Layer 6 of a small transformer language model trained on English Wikipedia (13 layers, counted from 0, width 96).
Take only the direct path to the model's output, skipping the later layers: a vector added to the residual stream pushes a token's score in proportion to its dot product with that token's output vector.

Output vectors of the tokens that the questions are about. A number n stands for (n - 128) times 0.019.
"ating ": 145, 89, 111, 99, 171, 94, 129, 165, 93, 132, 138, 126, 154, 179, 186, 142, 149, 75, 159, 146, 130, 141, 209, 103, 121, 135, 90, 113, 155, 140, 66, 97, 91, 135, 126, 120, 104, 134, 132, 117, 110, 152, 115, 140, 135, 143, 155, 90, 148, 143, 98, 205, 157, 116, 117, 114, 107, 177, 122, 138, 82, 114, 103, 139, 129, 113, 162, 119, 122, 156, 120, 131, 164, 109, 163, 83, 148, 145, 92, 111, 152, 128, 89, 130, 135, 114, 197, 125, 122, 120, 130, 131, 157, 68, 65, 95
"Col": 141, 126, 130, 186, 120, 157, 124, 148, 94, 142, 132, 144, 139, 143, 69, 127, 145, 124, 112, 157, 138, 74, 153, 103, 134, 154, 109, 114, 159, 87, 88, 119, 143, 81, 140, 111, 158, 108, 159, 106, 124, 100, 173, 150, 113, 110, 151, 92, 140, 108, 176, 168, 104, 111, 113, 122, 120, 156, 117, 131, 119, 155, 138, 129, 105, 107, 125, 89, 101, 140, 135, 137, 131, 174, 148, 114, 119, 97, 123, 150, 101, 129, 114, 165, 141, 122, 142, 146, 142, 155, 144, 83, 144, 137, 140, 73
"of ": 136, 119, 188, 113, 178, 97, 107, 103, 90, 45, 101, 124, 117, 145, 126, 157, 162, 102, 152, 184, 173, 144, 167, 144, 120, 172, 114, 135, 95, 103, 112, 125, 33, 113, 140, 166, 142, 98, 180, 88, 115, 124, 143, 92, 157, 145, 118, 121, 97, 134, 175, 207, 96, 150, 99, 93, 124, 121, 107, 116, 66, 171, 143, 141, 125, 109, 124, 89, 80, 102, 88, 170, 125, 173, 134, 153, 128, 115, 153, 140, 125, 168, 78, 119, 137, 134, 147, 139, 113, 92, 175, 113, 158, 191, 120, 109
"ic ": 120, 67, 132, 140, 97, 134, 150, 114, 94, 135, 160, 122, 147, 155, 89, 149, 124, 122, 118, 107, 114, 107, 192, 121, 168, 117, 102, 122, 89, 123, 120, 118, 106, 101, 104, 89, 145, 123, 142, 101, 165, 155, 148, 114, 146, 105, 95, 147, 117, 109, 64, 140, 148, 126, 153, 118, 83, 145, 142, 134, 95, 158, 130, 137, 129, 76, 181, 144, 48, 175, 149, 164, 158, 155, 171, 121, 161, 180, 110, 141, 107, 142, 118, 141, 124, 113, 145, 107, 129, 127, 173, 129, 122, 118, 148, 125
"this ": 92, 144, 167, 147, 113, 120, 130, 138, 75, 115, 137, 129, 135, 108, 103, 149, 112, 110, 94, 195, 142, 99, 132, 138, 111, 182, 95, 143, 166, 122, 124, 96, 122, 88, 116, 99, 173, 148, 166, 138, 120, 147, 75, 136, 209, 125, 192, 120, 107, 93, 115, 127, 153, 198, 145, 137, 60, 113, 122, 109, 82, 171, 87, 138, 83, 137, 166, 116, 58, 139, 94, 133, 134, 112, 129, 139, 198, 164, 121, 144, 102, 100, 126, 100, 136, 111, 142, 121, 125, 154, 138, 122, 148, 111, 150, 140
"American ": 141, 50, 132, 198, 97, 135, 180, 134, 149, 54, 210, 128, 124, 161, 116, 122, 184, 77, 89, 125, 163, 88, 167, 74, 120, 157, 152, 141, 172, 104, 78, 122, 94, 85, 140, 94, 114, 64, 169, 128, 147, 165, 163, 94, 156, 149, 134, 134, 127, 118, 122, 121, 97, 136, 130, 131, 133, 178, 94, 105, 91, 143, 80, 173, 91, 107, 128, 145, 119, 168, 99, 139, 131, 153, 149, 121, 184, 145, 94, 149, 75, 113, 130, 161, 147, 115, 134, 103, 151, 155, 180, 108, 104, 136, 142, 67
"su": 106, 161, 116, 95, 164, 73, 127, 178, 90, 106, 175, 114, 104, 95, 102, 114, 86, 120, 166, 149, 120, 118, 137, 60, 104, 141, 155, 145, 123, 120, 131, 100, 162, 118, 119, 115, 168, 147, 143, 128, 111, 136, 145, 120, 131, 104, 137, 90, 126, 143, 171, 161, 94, 148, 86, 157, 120, 154, 117, 149, 59, 168, 113, 118, 130, 97, 181, 123, 94, 117, 114, 160, 130, 135, 90, 140, 141, 141, 107, 170, 100, 149, 140, 91, 133, 117, 166, 185, 97, 181, 103, 119, 139, 151, 125, 171
"tim": 120, 131, 174, 173, 178, 160, 118, 174, 171, 150, 183, 139, 129, 88, 137, 180, 114, 77, 111, 119, 183, 120, 171, 88, 106, 108, 136, 141, 97, 90, 66, 95, 107, 71, 112, 155, 137, 162, 161, 163, 88, 141, 137, 145, 130, 126, 132, 97, 102, 106, 170, 142, 116, 174, 99, 196, 84, 200, 99, 105, 146, 102, 76, 89, 108, 151, 168, 122, 56, 120, 126, 156, 134, 118, 100, 127, 172, 112, 142, 116, 130, 89, 86, 70, 133, 144, 164, 162, 121, 120, 132, 119, 131, 109, 122, 133
"fil": 97, 154, 183, 189, 149, 142, 141, 127, 86, 98, 250, 157, 123, 123, 128, 129, 126, 148, 131, 95, 184, 94, 175, 131, 109, 66, 105, 151, 174, 79, 109, 100, 116, 51, 128, 97, 138, 132, 105, 100, 178, 166, 163, 90, 111, 119, 148, 117, 103, 111, 154, 152, 85, 119, 101, 131, 98, 116, 126, 141, 139, 88, 86, 81, 97, 74, 188, 141, 67, 134, 120, 176, 132, 125, 117, 133, 150, 152, 128, 148, 133, 183, 125, 114, 144, 149, 176, 114, 121, 156, 146, 112, 130, 134, 113, 118
"ay ": 144, 118, 113, 156, 172, 142, 159, 112, 130, 106, 134, 137, 136, 96, 98, 113, 131, 93, 114, 91, 202, 148, 157, 77, 112, 117, 133, 120, 128, 119, 122, 130, 112, 97, 101, 102, 145, 119, 186, 141, 88, 167, 131, 154, 156, 131, 120, 76, 149, 134, 123, 150, 111, 123, 104, 109, 142, 139, 138, 157, 140, 124, 84, 158, 120, 118, 197, 128, 132, 100, 106, 148, 164, 141, 139, 79, 158, 157, 99, 112, 87, 129, 117, 133, 123, 133, 158, 171, 122, 180, 144, 58, 100, 163, 114, 86
"#": 124, 145, 165, 129, 130, 158, 115, 142, 60, 106, 131, 148, 110, 132, 150, 121, 155, 101, 108, 127, 166, 99, 129, 122, 126, 113, 155, 125, 171, 138, 88, 127, 96, 56, 106, 80, 120, 116, 142, 189, 148, 174, 129, 146, 139, 84, 174, 132, 173, 134, 136, 156, 113, 138, 104, 106, 95, 143, 130, 120, 97, 95, 122, 144, 135, 107, 138, 112, 110, 155, 138, 137, 131, 133, 117, 87, 163, 130, 121, 153, 135, 135, 123, 118, 147, 142, 109, 184, 93, 133, 151, 73, 124, 141, 139, 120
"'": 112, 147, 191, 150, 112, 151, 117, 153, 88, 127, 115, 102, 113, 141, 116, 136, 123, 93, 128, 106, 123, 140, 168, 76, 124, 152, 139, 135, 129, 143, 157, 119, 93, 92, 104, 117, 139, 113, 93, 138, 156, 156, 157, 132, 119, 123, 109, 113, 191, 120, 156, 155, 110, 115, 117, 123, 132, 116, 123, 172, 118, 133, 119, 158, 105, 120, 150, 140, 107, 130, 131, 157, 128, 153, 119, 93, 143, 167, 125, 95, 145, 78, 135, 104, 125, 84, 108, 128, 188, 134, 136, 127, 136, 115, 123, 120

Output weights of attention head 0. The head adds the sum of these rows, row i times number i of z. A number n stands for (n - 128) times 0.0062.
o0: 116, 155, 55, 79, 173, 106, 173, 174, 78, 79, 75, 161, 147, 113, 130, 163, 120, 126, 92, 138, 108, 106, 122, 223, 206, 196, 95, 73, 152, 120, 97, 116, 147, 110, 185, 154, 122, 79, 159, 154, 154, 134, 111, 118, 101, 155, 117, 131, 96, 78, 132, 103, 150, 90, 73, 124, 150, 159, 170, 138, 136, 94, 65, 169, 158, 169, 166, 88, 97, 158, 102, 127, 63, 189, 49, 123, 160, 113, 89, 192, 140, 152, 162, 147, 86, 138, 126, 131, 132, 121, 170, 127, 155, 117, 72, 151
o1: 115, 140, 156, 124, 101, 134, 102, 112, 130, 107, 144, 156, 113, 85, 168, 60, 104, 125, 146, 168, 123, 145, 130, 188, 49, 124, 145, 136, 167, 63, 134, 151, 105, 168, 158, 182, 92, 138, 191, 166, 191, 147, 108, 152, 132, 93, 101, 152, 146, 97, 119, 166, 149, 109, 96, 65, 168, 162, 182, 124, 96, 89, 137, 129, 52, 120, 109, 117, 91, 121, 189, 83, 173, 118, 76, 95, 93, 118, 180, 139, 159, 82, 120, 119, 140, 115, 158, 143, 98, 132, 171, 154, 60, 133, 135, 136
o2: 176, 114, 94, 171, 109, 96, 118, 128, 141, 136, 141, 111, 72, 143, 115, 129, 153, 151, 211, 116, 109, 86, 130, 101, 110, 173, 110, 55, 157, 106, 137, 113, 109, 87, 111, 164, 106, 126, 198, 212, 132, 145, 84, 169, 201, 184, 168, 109, 94, 157, 109, 105, 107, 126, 122, 53, 66, 147, 172, 140, 108, 91, 147, 174, 91, 87, 109, 79, 152, 116, 133, 188, 130, 102, 80, 116, 113, 113, 89, 121, 107, 120, 166, 186, 120, 163, 201, 130, 154, 135, 84, 78, 115, 130, 170, 173
o3: 127, 147, 152, 58, 105, 75, 128, 146, 174, 138, 135, 113, 62, 137, 153, 148, 119, 216, 122, 92, 135, 108, 123, 79, 141, 165, 94, 105, 163, 124, 158, 151, 174, 93, 139, 73, 71, 134, 148, 82, 194, 126, 118, 110, 132, 124, 110, 112, 104, 132, 147, 124, 103, 151, 113, 71, 120, 82, 129, 137, 126, 136, 113, 178, 134, 195, 203, 194, 138, 145, 57, 100, 154, 95, 155, 118, 137, 126, 137, 154, 136, 74, 116, 29, 175, 115, 150, 154, 115, 114, 138, 112, 112, 197, 130, 179
o4: 158, 74, 136, 109, 174, 177, 118, 62, 85, 156, 134, 105, 132, 167, 127, 105, 54, 91, 93, 77, 102, 128, 127, 94, 150, 102, 184, 31, 90, 169, 103, 171, 100, 57, 138, 165, 113, 108, 178, 176, 188, 148, 150, 91, 169, 118, 105, 106, 115, 187, 105, 75, 119, 151, 202, 104, 190, 162, 155, 104, 111, 108, 142, 144, 104, 138, 114, 136, 155, 139, 204, 125, 140, 120, 68, 150, 89, 118, 120, 127, 104, 139, 168, 195, 111, 79, 112, 142, 77, 183, 133, 135, 150, 176, 82, 182
o5: 114, 96, 53, 105, 121, 130, 109, 130, 102, 67, 122, 128, 124, 136, 133, 219, 181, 98, 163, 157, 116, 144, 83, 53, 49, 96, 153, 133, 116, 87, 143, 141, 69, 132, 183, 130, 110, 175, 164, 114, 132, 120, 76, 130, 112, 141, 92, 103, 110, 165, 131, 140, 183, 93, 136, 175, 183, 141, 111, 148, 144, 137, 170, 131, 146, 111, 222, 191, 119, 183, 170, 145, 96, 177, 47, 150, 75, 125, 124, 102, 122, 168, 119, 91, 128, 199, 163, 164, 98, 86, 145, 91, 156, 33, 143, 113
o6: 161, 99, 159, 120, 116, 150, 96, 95, 102, 103, 107, 110, 123, 170, 105, 185, 93, 102, 133, 111, 127, 170, 124, 150, 83, 144, 175, 90, 141, 79, 147, 80, 105, 138, 143, 99, 172, 143, 80, 154, 185, 113, 165, 132, 127, 142, 173, 120, 86, 143, 149, 105, 120, 106, 125, 152, 79, 168, 100, 132, 119, 162, 150, 135, 111, 89, 154, 147, 108, 44, 172, 110, 144, 87, 107, 143, 160, 138, 124, 192, 129, 99, 153, 146, 168, 198, 155, 103, 72, 103, 136, 106, 124, 152, 120, 124
o7: 33, 90, 128, 175, 175, 102, 121, 115, 83, 95, 135, 198, 116, 168, 153, 199, 125, 120, 131, 222, 118, 155, 93, 109, 160, 138, 60, 130, 111, 168, 143, 119, 72, 147, 86, 156, 155, 175, 133, 128, 143, 153, 90, 146, 141, 179, 89, 138, 131, 170, 117, 69, 108, 108, 51, 136, 101, 160, 131, 185, 100, 131, 126, 160, 97, 82, 195, 83, 94, 170, 83, 215, 78, 131, 155, 97, 131, 107, 107, 30, 145, 119, 167, 164, 91, 54, 130, 117, 189, 145, 65, 141, 162, 143, 217, 74
o8: 132, 118, 119, 122, 152, 198, 109, 137, 157, 82, 124, 172, 127, 171, 76, 160, 191, 149, 86, 99, 111, 89, 192, 160, 65, 145, 120, 91, 78, 129, 119, 50, 124, 113, 123, 82, 133, 85, 124, 113, 170, 99, 194, 111, 149, 151, 164, 142, 108, 81, 118, 168, 182, 159, 123, 107, 164, 139, 155, 82, 111, 126, 207, 172, 137, 126, 85, 148, 104, 184, 84, 138, 104, 82, 104, 138, 86, 141, 93, 151, 162, 166, 124, 68, 179, 152, 101, 85, 119, 96, 78, 146, 130, 158, 165, 147
o9: 203, 184, 121, 77, 130, 109, 138, 169, 77, 96, 112, 130, 130, 146, 149, 106, 134, 124, 153, 115, 147, 172, 100, 159, 105, 153, 134, 109, 137, 203, 127, 108, 146, 83, 163, 100, 128, 125, 151, 195, 196, 138, 163, 159, 115, 115, 95, 154, 120, 116, 138, 112, 63, 158, 145, 107, 154, 110, 92, 164, 94, 91, 171, 137, 146, 100, 186, 139, 122, 175, 44, 83, 126, 97, 60, 146, 93, 104, 94, 91, 75, 119, 114, 182, 131, 163, 98, 125, 166, 129, 98, 176, 70, 118, 115, 151
o10: 217, 105, 137, 246, 124, 192, 177, 106, 67, 113, 162, 189, 148, 84, 115, 112, 128, 132, 128, 74, 142, 181, 105, 104, 97, 111, 110, 84, 135, 100, 154, 151, 122, 117, 142, 147, 95, 122, 144, 137, 139, 91, 149, 128, 106, 103, 73, 127, 129, 136, 66, 170, 100, 101, 30, 83, 155, 73, 97, 120, 207, 161, 161, 101, 172, 127, 62, 196, 139, 153, 117, 172, 118, 155, 118, 128, 164, 94, 192, 149, 63, 92, 114, 126, 118, 183, 142, 204, 163, 80, 100, 176, 88, 84, 131, 89
o11: 179, 138, 167, 99, 98, 124, 88, 99, 157, 171, 141, 122, 105, 134, 76, 78, 139, 24, 117, 122, 128, 88, 142, 97, 107, 131, 143, 92, 117, 80, 135, 96, 208, 206, 187, 82, 128, 108, 106, 175, 125, 105, 106, 139, 82, 148, 100, 124, 100, 126, 81, 170, 192, 241, 168, 173, 134, 111, 114, 181, 116, 157, 144, 115, 87, 179, 195, 56, 56, 121, 106, 167, 93, 135, 105, 132, 158, 72, 189, 114, 165, 99, 93, 99, 137, 111, 102, 133, 124, 171, 145, 159, 142, 106, 195, 163
o12: 157, 133, 7, 121, 134, 181, 101, 182, 143, 66, 124, 109, 123, 192, 79, 77, 159, 114, 213, 80, 117, 103, 98, 142, 154, 34, 186, 104, 153, 160, 139, 164, 109, 136, 178, 139, 174, 72, 145, 194, 100, 93, 172, 155, 97, 140, 160, 161, 137, 37, 191, 124, 145, 132, 110, 109, 111, 97, 125, 73, 160, 120, 137, 172, 175, 132, 138, 80, 119, 102, 114, 110, 144, 175, 64, 114, 122, 163, 139, 50, 132, 126, 107, 135, 166, 73, 118, 79, 172, 184, 120, 127, 87, 227, 125, 119
o13: 180, 63, 78, 130, 75, 127, 94, 137, 82, 152, 125, 192, 79, 173, 150, 63, 117, 92, 78, 128, 143, 191, 131, 117, 126, 175, 211, 184, 83, 194, 158, 189, 130, 95, 75, 110, 177, 141, 184, 114, 101, 48, 132, 47, 177, 170, 104, 137, 158, 149, 117, 53, 162, 117, 142, 139, 134, 210, 95, 88, 132, 117, 112, 114, 183, 170, 172, 104, 113, 120, 131, 150, 71, 132, 137, 83, 144, 128, 114, 166, 130, 107, 161, 101, 89, 72, 172, 87, 141, 129, 92, 161, 112, 136, 199, 89
o14: 169, 90, 113, 194, 108, 100, 156, 133, 125, 209, 126, 74, 151, 101, 147, 82, 134, 107, 147, 142, 197, 77, 99, 137, 175, 115, 89, 152, 165, 145, 156, 128, 102, 165, 162, 175, 97, 168, 92, 133, 91, 58, 116, 91, 108, 105, 103, 146, 118, 33, 93, 138, 200, 137, 105, 189, 127, 172, 121, 165, 116, 110, 134, 103, 104, 76, 154, 179, 129, 152, 130, 173, 114, 95, 169, 193, 165, 82, 55, 101, 97, 94, 102, 124, 149, 140, 133, 134, 184, 185, 67, 108, 101, 160, 117, 112
o15: 104, 130, 126, 49, 173, 79, 195, 135, 148, 121, 99, 112, 147, 128, 168, 143, 154, 69, 146, 186, 130, 168, 194, 128, 128, 123, 141, 88, 106, 194, 165, 124, 137, 116, 171, 152, 100, 88, 116, 156, 83, 63, 150, 60, 108, 111, 161, 138, 209, 160, 178, 102, 76, 176, 160, 50, 138, 76, 154, 101, 81, 155, 91, 119, 121, 82, 139, 146, 146, 86, 110, 146, 99, 145, 122, 78, 119, 158, 105, 114, 152, 147, 120, 90, 155, 103, 145, 90, 98, 167, 116, 126, 177, 129, 105, 214
o16: 126, 125, 106, 58, 139, 140, 221, 103, 67, 141, 137, 69, 120, 104, 76, 82, 135, 149, 75, 93, 166, 78, 80, 141, 148, 121, 107, 85, 142, 179, 146, 105, 146, 59, 181, 155, 165, 133, 98, 112, 126, 39, 119, 131, 144, 187, 117, 97, 126, 163, 104, 187, 101, 105, 54, 127, 140, 187, 135, 191, 84, 73, 134, 160, 85, 158, 122, 96, 123, 123, 130, 122, 144, 162, 152, 137, 107, 79, 232, 147, 159, 161, 158, 130, 164, 149, 155, 97, 199, 120, 214, 108, 86, 161, 124, 147
o17: 130, 152, 68, 181, 129, 170, 211, 132, 79, 137, 88, 67, 93, 134, 183, 105, 174, 107, 145, 144, 114, 122, 131, 143, 90, 81, 133, 110, 191, 184, 167, 99, 126, 44, 138, 84, 168, 154, 152, 95, 147, 83, 134, 112, 173, 121, 129, 186, 91, 166, 169, 117, 155, 142, 189, 109, 147, 180, 156, 167, 85, 109, 50, 116, 130, 161, 78, 79, 171, 134, 129, 95, 154, 141, 106, 111, 175, 94, 193, 126, 170, 104, 138, 97, 76, 98, 101, 176, 152, 77, 125, 171, 52, 90, 91, 107
o18: 149, 140, 132, 123, 146, 163, 139, 142, 126, 165, 113, 110, 102, 124, 146, 176, 147, 89, 156, 114, 160, 92, 116, 129, 157, 88, 136, 81, 157, 120, 165, 160, 128, 181, 151, 86, 85, 101, 123, 151, 215, 128, 74, 114, 118, 183, 99, 132, 191, 151, 86, 46, 152, 203, 129, 164, 86, 143, 157, 191, 115, 102, 106, 118, 147, 184, 115, 78, 100, 185, 140, 129, 144, 62, 155, 107, 80, 142, 47, 119, 108, 99, 61, 165, 91, 146, 89, 139, 56, 145, 150, 122, 146, 128, 98, 142
o19: 100, 152, 131, 148, 49, 128, 125, 101, 164, 147, 116, 104, 167, 148, 139, 147, 142, 94, 65, 151, 144, 152, 155, 71, 71, 152, 121, 128, 164, 94, 147, 110, 133, 105, 186, 164, 123, 146, 117, 147, 162, 115, 128, 166, 130, 100, 166, 219, 122, 122, 127, 126, 101, 160, 139, 55, 113, 116, 122, 120, 139, 144, 184, 37, 151, 100, 93, 123, 60, 160, 146, 126, 185, 163, 129, 102, 154, 96, 167, 136, 94, 110, 119, 111, 42, 143, 134, 145, 147, 127, 113, 181, 169, 122, 61, 120
o20: 127, 138, 197, 179, 105, 92, 75, 156, 128, 75, 138, 123, 212, 98, 120, 117, 171, 112, 96, 54, 102, 167, 90, 79, 119, 103, 192, 194, 69, 142, 123, 87, 169, 132, 151, 141, 235, 100, 141, 54, 170, 108, 144, 103, 127, 75, 112, 148, 125, 153, 139, 151, 96, 72, 121, 93, 71, 148, 122, 87, 135, 134, 84, 207, 182, 118, 132, 98, 57, 130, 126, 150, 153, 168, 123, 144, 105, 150, 190, 75, 94, 166, 136, 111, 102, 155, 183, 77, 193, 137, 142, 67, 184, 102, 132, 177
o21: 110, 140, 129, 78, 92, 108, 136, 151, 152, 223, 102, 124, 83, 91, 164, 124, 73, 70, 163, 166, 164, 103, 89, 190, 82, 102, 113, 142, 128, 131, 94, 118, 192, 48, 135, 115, 149, 171, 132, 211, 152, 55, 137, 108, 151, 146, 103, 40, 148, 114, 104, 104, 97, 152, 159, 68, 63, 159, 131, 112, 157, 200, 150, 138, 225, 92, 136, 100, 124, 156, 147, 166, 74, 181, 177, 114, 181, 171, 166, 131, 84, 110, 124, 93, 89, 107, 106, 160, 105, 202, 152, 78, 68, 175, 167, 92
o22: 133, 167, 73, 160, 84, 151, 174, 40, 171, 73, 44, 114, 97, 136, 112, 124, 130, 114, 174, 96, 155, 98, 127, 152, 160, 101, 164, 142, 126, 240, 136, 176, 95, 129, 133, 112, 105, 126, 164, 142, 160, 152, 98, 172, 102, 136, 177, 98, 148, 93, 135, 178, 84, 85, 206, 100, 80, 119, 130, 40, 133, 140, 196, 151, 119, 126, 93, 157, 136, 208, 142, 138, 34, 135, 162, 150, 148, 125, 100, 89, 135, 141, 146, 74, 108, 133, 134, 134, 110, 77, 162, 119, 149, 96, 136, 109
o23: 79, 40, 110, 176, 97, 136, 151, 70, 118, 112, 177, 106, 114, 183, 161, 32, 105, 90, 210, 148, 114, 175, 62, 124, 169, 59, 112, 213, 166, 118, 116, 101, 98, 107, 229, 76, 165, 102, 123, 156, 141, 112, 128, 183, 137, 170, 36, 118, 130, 127, 130, 173, 141, 228, 113, 198, 117, 64, 84, 126, 124, 120, 132, 125, 135, 135, 186, 83, 104, 168, 177, 114, 111, 131, 57, 157, 142, 68, 88, 136, 156, 60, 161, 126, 137, 154, 172, 166, 48, 142, 143, 125, 162, 195, 85, 105
o24: 112, 61, 150, 82, 100, 166, 187, 107, 170, 125, 149, 167, 165, 117, 91, 152, 135, 149, 197, 212, 168, 103, 165, 153, 131, 60, 125, 135, 107, 101, 104, 141, 127, 113, 81, 182, 73, 204, 173, 150, 122, 108, 102, 160, 162, 175, 58, 120, 120, 62, 196, 108, 107, 141, 122, 176, 164, 150, 165, 128, 119, 157, 75, 126, 121, 162, 90, 122, 121, 52, 107, 72, 108, 95, 185, 195, 205, 96, 116, 112, 118, 209, 72, 68, 130, 90, 140, 68, 138, 132, 154, 146, 88, 60, 62, 137
o25: 90, 180, 103, 160, 164, 157, 60, 169, 90, 154, 137, 127, 89, 141, 84, 183, 110, 54, 113, 166, 142, 163, 131, 171, 113, 142, 128, 105, 171, 96, 164, 183, 156, 155, 128, 141, 186, 158, 48, 200, 108, 145, 118, 143, 138, 78, 100, 142, 160, 179, 122, 119, 162, 151, 160, 67, 132, 133, 141, 154, 126, 65, 137, 153, 186, 107, 89, 151, 131, 112, 72, 79, 45, 68, 136, 94, 151, 124, 130, 95, 64, 166, 148, 144, 99, 97, 129, 155, 44, 101, 115, 177, 173, 214, 32, 117
o26: 144, 187, 144, 121, 137, 128, 167, 145, 126, 159, 95, 154, 113, 101, 116, 128, 131, 86, 97, 155, 151, 137, 36, 136, 161, 134, 172, 168, 145, 102, 146, 162, 107, 141, 154, 122, 143, 101, 174, 65, 101, 141, 54, 62, 128, 134, 107, 174, 124, 65, 75, 109, 175, 110, 95, 179, 47, 138, 152, 136, 161, 147, 91, 132, 172, 160, 120, 82, 159, 99, 110, 108, 121, 148, 126, 108, 57, 113, 120, 149, 71, 109, 150, 111, 124, 145, 154, 159, 154, 128, 140, 163, 147, 204, 92, 158
o27: 172, 177, 133, 71, 126, 109, 180, 95, 107, 86, 127, 86, 124, 110, 199, 123, 130, 147, 156, 214, 150, 159, 119, 170, 199, 94, 170, 124, 160, 93, 126, 107, 99, 171, 118, 91, 143, 91, 83, 182, 108, 78, 93, 85, 97, 81, 123, 122, 121, 104, 84, 184, 70, 153, 135, 170, 138, 86, 149, 87, 187, 117, 64, 68, 147, 115, 122, 174, 85, 109, 146, 117, 153, 77, 148, 91, 40, 102, 162, 223, 142, 169, 125, 170, 155, 157, 154, 114, 156, 160, 88, 97, 228, 90, 115, 138
o28: 132, 192, 150, 109, 168, 72, 93, 79, 135, 202, 98, 170, 72, 107, 138, 164, 161, 154, 75, 115, 72, 153, 180, 196, 126, 95, 119, 201, 187, 148, 177, 62, 97, 165, 181, 107, 72, 119, 84, 129, 128, 112, 147, 157, 172, 88, 154, 131, 99, 114, 78, 166, 155, 76, 138, 145, 126, 159, 74, 126, 118, 116, 129, 152, 101, 117, 141, 129, 124, 131, 152, 129, 91, 145, 105, 187, 89, 224, 120, 88, 133, 118, 105, 185, 73, 106, 56, 114, 129, 131, 151, 102, 123, 178, 79, 109
o29: 135, 173, 134, 166, 116, 37, 159, 99, 174, 106, 156, 77, 101, 77, 31, 152, 133, 177, 140, 161, 195, 102, 109, 129, 167, 178, 112, 157, 109, 97, 157, 164, 133, 150, 191, 109, 115, 81, 112, 181, 162, 125, 214, 127, 152, 140, 118, 107, 118, 176, 111, 128, 117, 109, 117, 160, 79, 76, 106, 147, 149, 85, 142, 154, 121, 138, 88, 106, 91, 183, 128, 169, 211, 140, 151, 80, 128, 97, 143, 68, 133, 133, 156, 130, 119, 60, 134, 63, 77, 173, 111, 105, 113, 146, 142, 82
o30: 99, 108, 182, 133, 114, 115, 156, 190, 225, 60, 175, 119, 124, 126, 112, 136, 164, 150, 126, 121, 121, 144, 137, 146, 70, 83, 147, 138, 133, 120, 153, 64, 200, 131, 174, 195, 100, 98, 129, 141, 157, 90, 210, 153, 71, 22, 154, 128, 110, 89, 141, 164, 86, 142, 135, 117, 138, 184, 182, 140, 95, 87, 54, 151, 146, 131, 167, 153, 109, 105, 100, 138, 70, 105, 123, 94, 141, 134, 111, 148, 50, 167, 129, 155, 130, 101, 143, 151, 111, 148, 140, 186, 88, 44, 113, 105
o31: 63, 43, 151, 160, 98, 151, 174, 81, 145, 100, 183, 93, 105, 146, 128, 168, 122, 131, 183, 50, 155, 134, 176, 122, 115, 84, 176, 120, 161, 146, 53, 137, 145, 84, 166, 127, 159, 128, 107, 135, 171, 161, 174, 210, 162, 157, 150, 102, 135, 143, 158, 118, 157, 130, 127, 108, 84, 162, 65, 184, 145, 105, 79, 167, 121, 129, 77, 185, 154, 161, 108, 179, 97, 110, 206, 135, 113, 129, 114, 74, 115, 59, 145, 115, 134, 86, 159, 92, 114, 159, 73, 31, 97, 151, 153, 57

Each question shows a token from some text and the vector z that the head gathered there. A number n stands for (n - 128) times 0.024.

"The ": 86, 95, 118, 79, 141, 143, 140, 154, 166, 140, 119, 141, 143, 116, 113, 135, 141, 90, 109, 126, 148, 196, 123, 156, 132, 133, 124, 108, 130, 109, 80, 179
Pushed up most: "ic "

"Fran": 103, 134, 119, 94, 116, 105, 141, 116, 155, 168, 155, 148, 158, 109, 151, 92, 196, 116, 113, 133, 187, 210, 132, 144, 149, 107, 117, 128, 146, 136, 85, 164
Pushed up most: "Col"

". ": 98, 105, 135, 111, 104, 119, 123, 160, 143, 171, 102, 162, 147, 108, 132, 155, 118, 110, 133, 135, 128, 177, 152, 151, 137, 133, 125, 93, 143, 107, 90, 162
Pushed up most: "this "

"art": 89, 101, 129, 102, 130, 140, 144, 122, 108, 163, 112, 89, 150, 137, 144, 143, 153, 111, 102, 117, 180, 201, 144, 142, 109, 119, 126, 110, 129, 90, 78, 193
Pushed up most: "ay "

"sh": 92, 125, 126, 119, 91, 150, 138, 159, 107, 144, 67, 129, 131, 84, 93, 203, 97, 104, 133, 185, 135, 181, 156, 182, 155, 169, 90, 108, 126, 71, 105, 212
Which of these tokens does it push down most? "Col"

"loc": 89, 110, 126, 94, 128, 139, 159, 132, 132, 211, 144, 109, 131, 93, 152, 143, 145, 85, 118, 138, 148, 191, 121, 139, 113, 135, 90, 148, 112, 115, 91, 193
Pushed up most: "fil"

"g": 90, 96, 134, 115, 100, 134, 118, 159, 107, 160, 92, 128, 173, 108, 153, 182, 152, 119, 142, 124, 153, 193, 142, 156, 131, 126, 119, 138, 136, 109, 109, 198
Which three tokens does it push up most, strongest first? "ay ", "'", "su"

"H": 73, 104, 120, 93, 128, 136, 119, 141, 138, 158, 119, 132, 149, 119, 128, 172, 131, 98, 113, 149, 180, 185, 148, 158, 110, 106, 108, 119, 115, 120, 90, 178
Which three tokens does it push up most, strongest first? "'", "ic ", "American "

"e": 98, 106, 107, 101, 107, 138, 134, 136, 162, 142, 108, 132, 125, 106, 102, 157, 124, 114, 138, 153, 162, 175, 162, 141, 115, 129, 112, 130, 105, 101, 79, 166
Which of these tokens does it push down most? "ay "

"aw": 98, 112, 135, 105, 117, 132, 137, 123, 116, 174, 106, 129, 137, 97, 154, 179, 128, 107, 112, 141, 152, 200, 159, 159, 144, 147, 107, 136, 129, 93, 96, 156
Which of these tokens does it push down most? "American "

"s": 93, 109, 116, 83, 115, 142, 159, 129, 133, 180, 110, 139, 130, 85, 148, 134, 135, 115, 107, 136, 150, 153, 147, 153, 148, 147, 113, 136, 114, 104, 82, 184
Which two tokens does it push up most, strongest first? "fil", "tim"

"ay": 74, 128, 121, 82, 116, 110, 132, 119, 138, 169, 144, 132, 127, 127, 156, 159, 130, 157, 79, 157, 116, 189, 129, 153, 125, 99, 114, 121, 138, 119, 44, 160
Which of these tokens does it push down most? "su"

"ri": 97, 92, 116, 93, 162, 106, 143, 126, 137, 155, 105, 109, 148, 132, 118, 156, 121, 95, 104, 119, 159, 177, 148, 150, 123, 118, 99, 118, 115, 102, 83, 164
Pushed up most: "ic "

"enc": 107, 95, 140, 105, 123, 122, 113, 148, 122, 127, 79, 168, 136, 136, 156, 180, 117, 91, 107, 125, 156, 203, 125, 133, 150, 124, 134, 113, 120, 111, 95, 163
Which three tokens does it push up most, strongest first? "this ", "su", "tim"

")": 111, 105, 129, 103, 113, 145, 145, 138, 158, 157, 123, 146, 152, 115, 127, 154, 131, 123, 152, 124, 139, 185, 162, 167, 133, 153, 135, 132, 109, 127, 81, 168
Which of these tokens does it push down most? "fil"

"ec": 70, 86, 138, 91, 125, 111, 129, 156, 131, 138, 127, 109, 94, 141, 125, 102, 156, 123, 103, 99, 208, 184, 121, 138, 119, 103, 105, 127, 95, 122, 77, 217
Which three tokens does it push up most, strongest first? "American ", "ic ", "ay "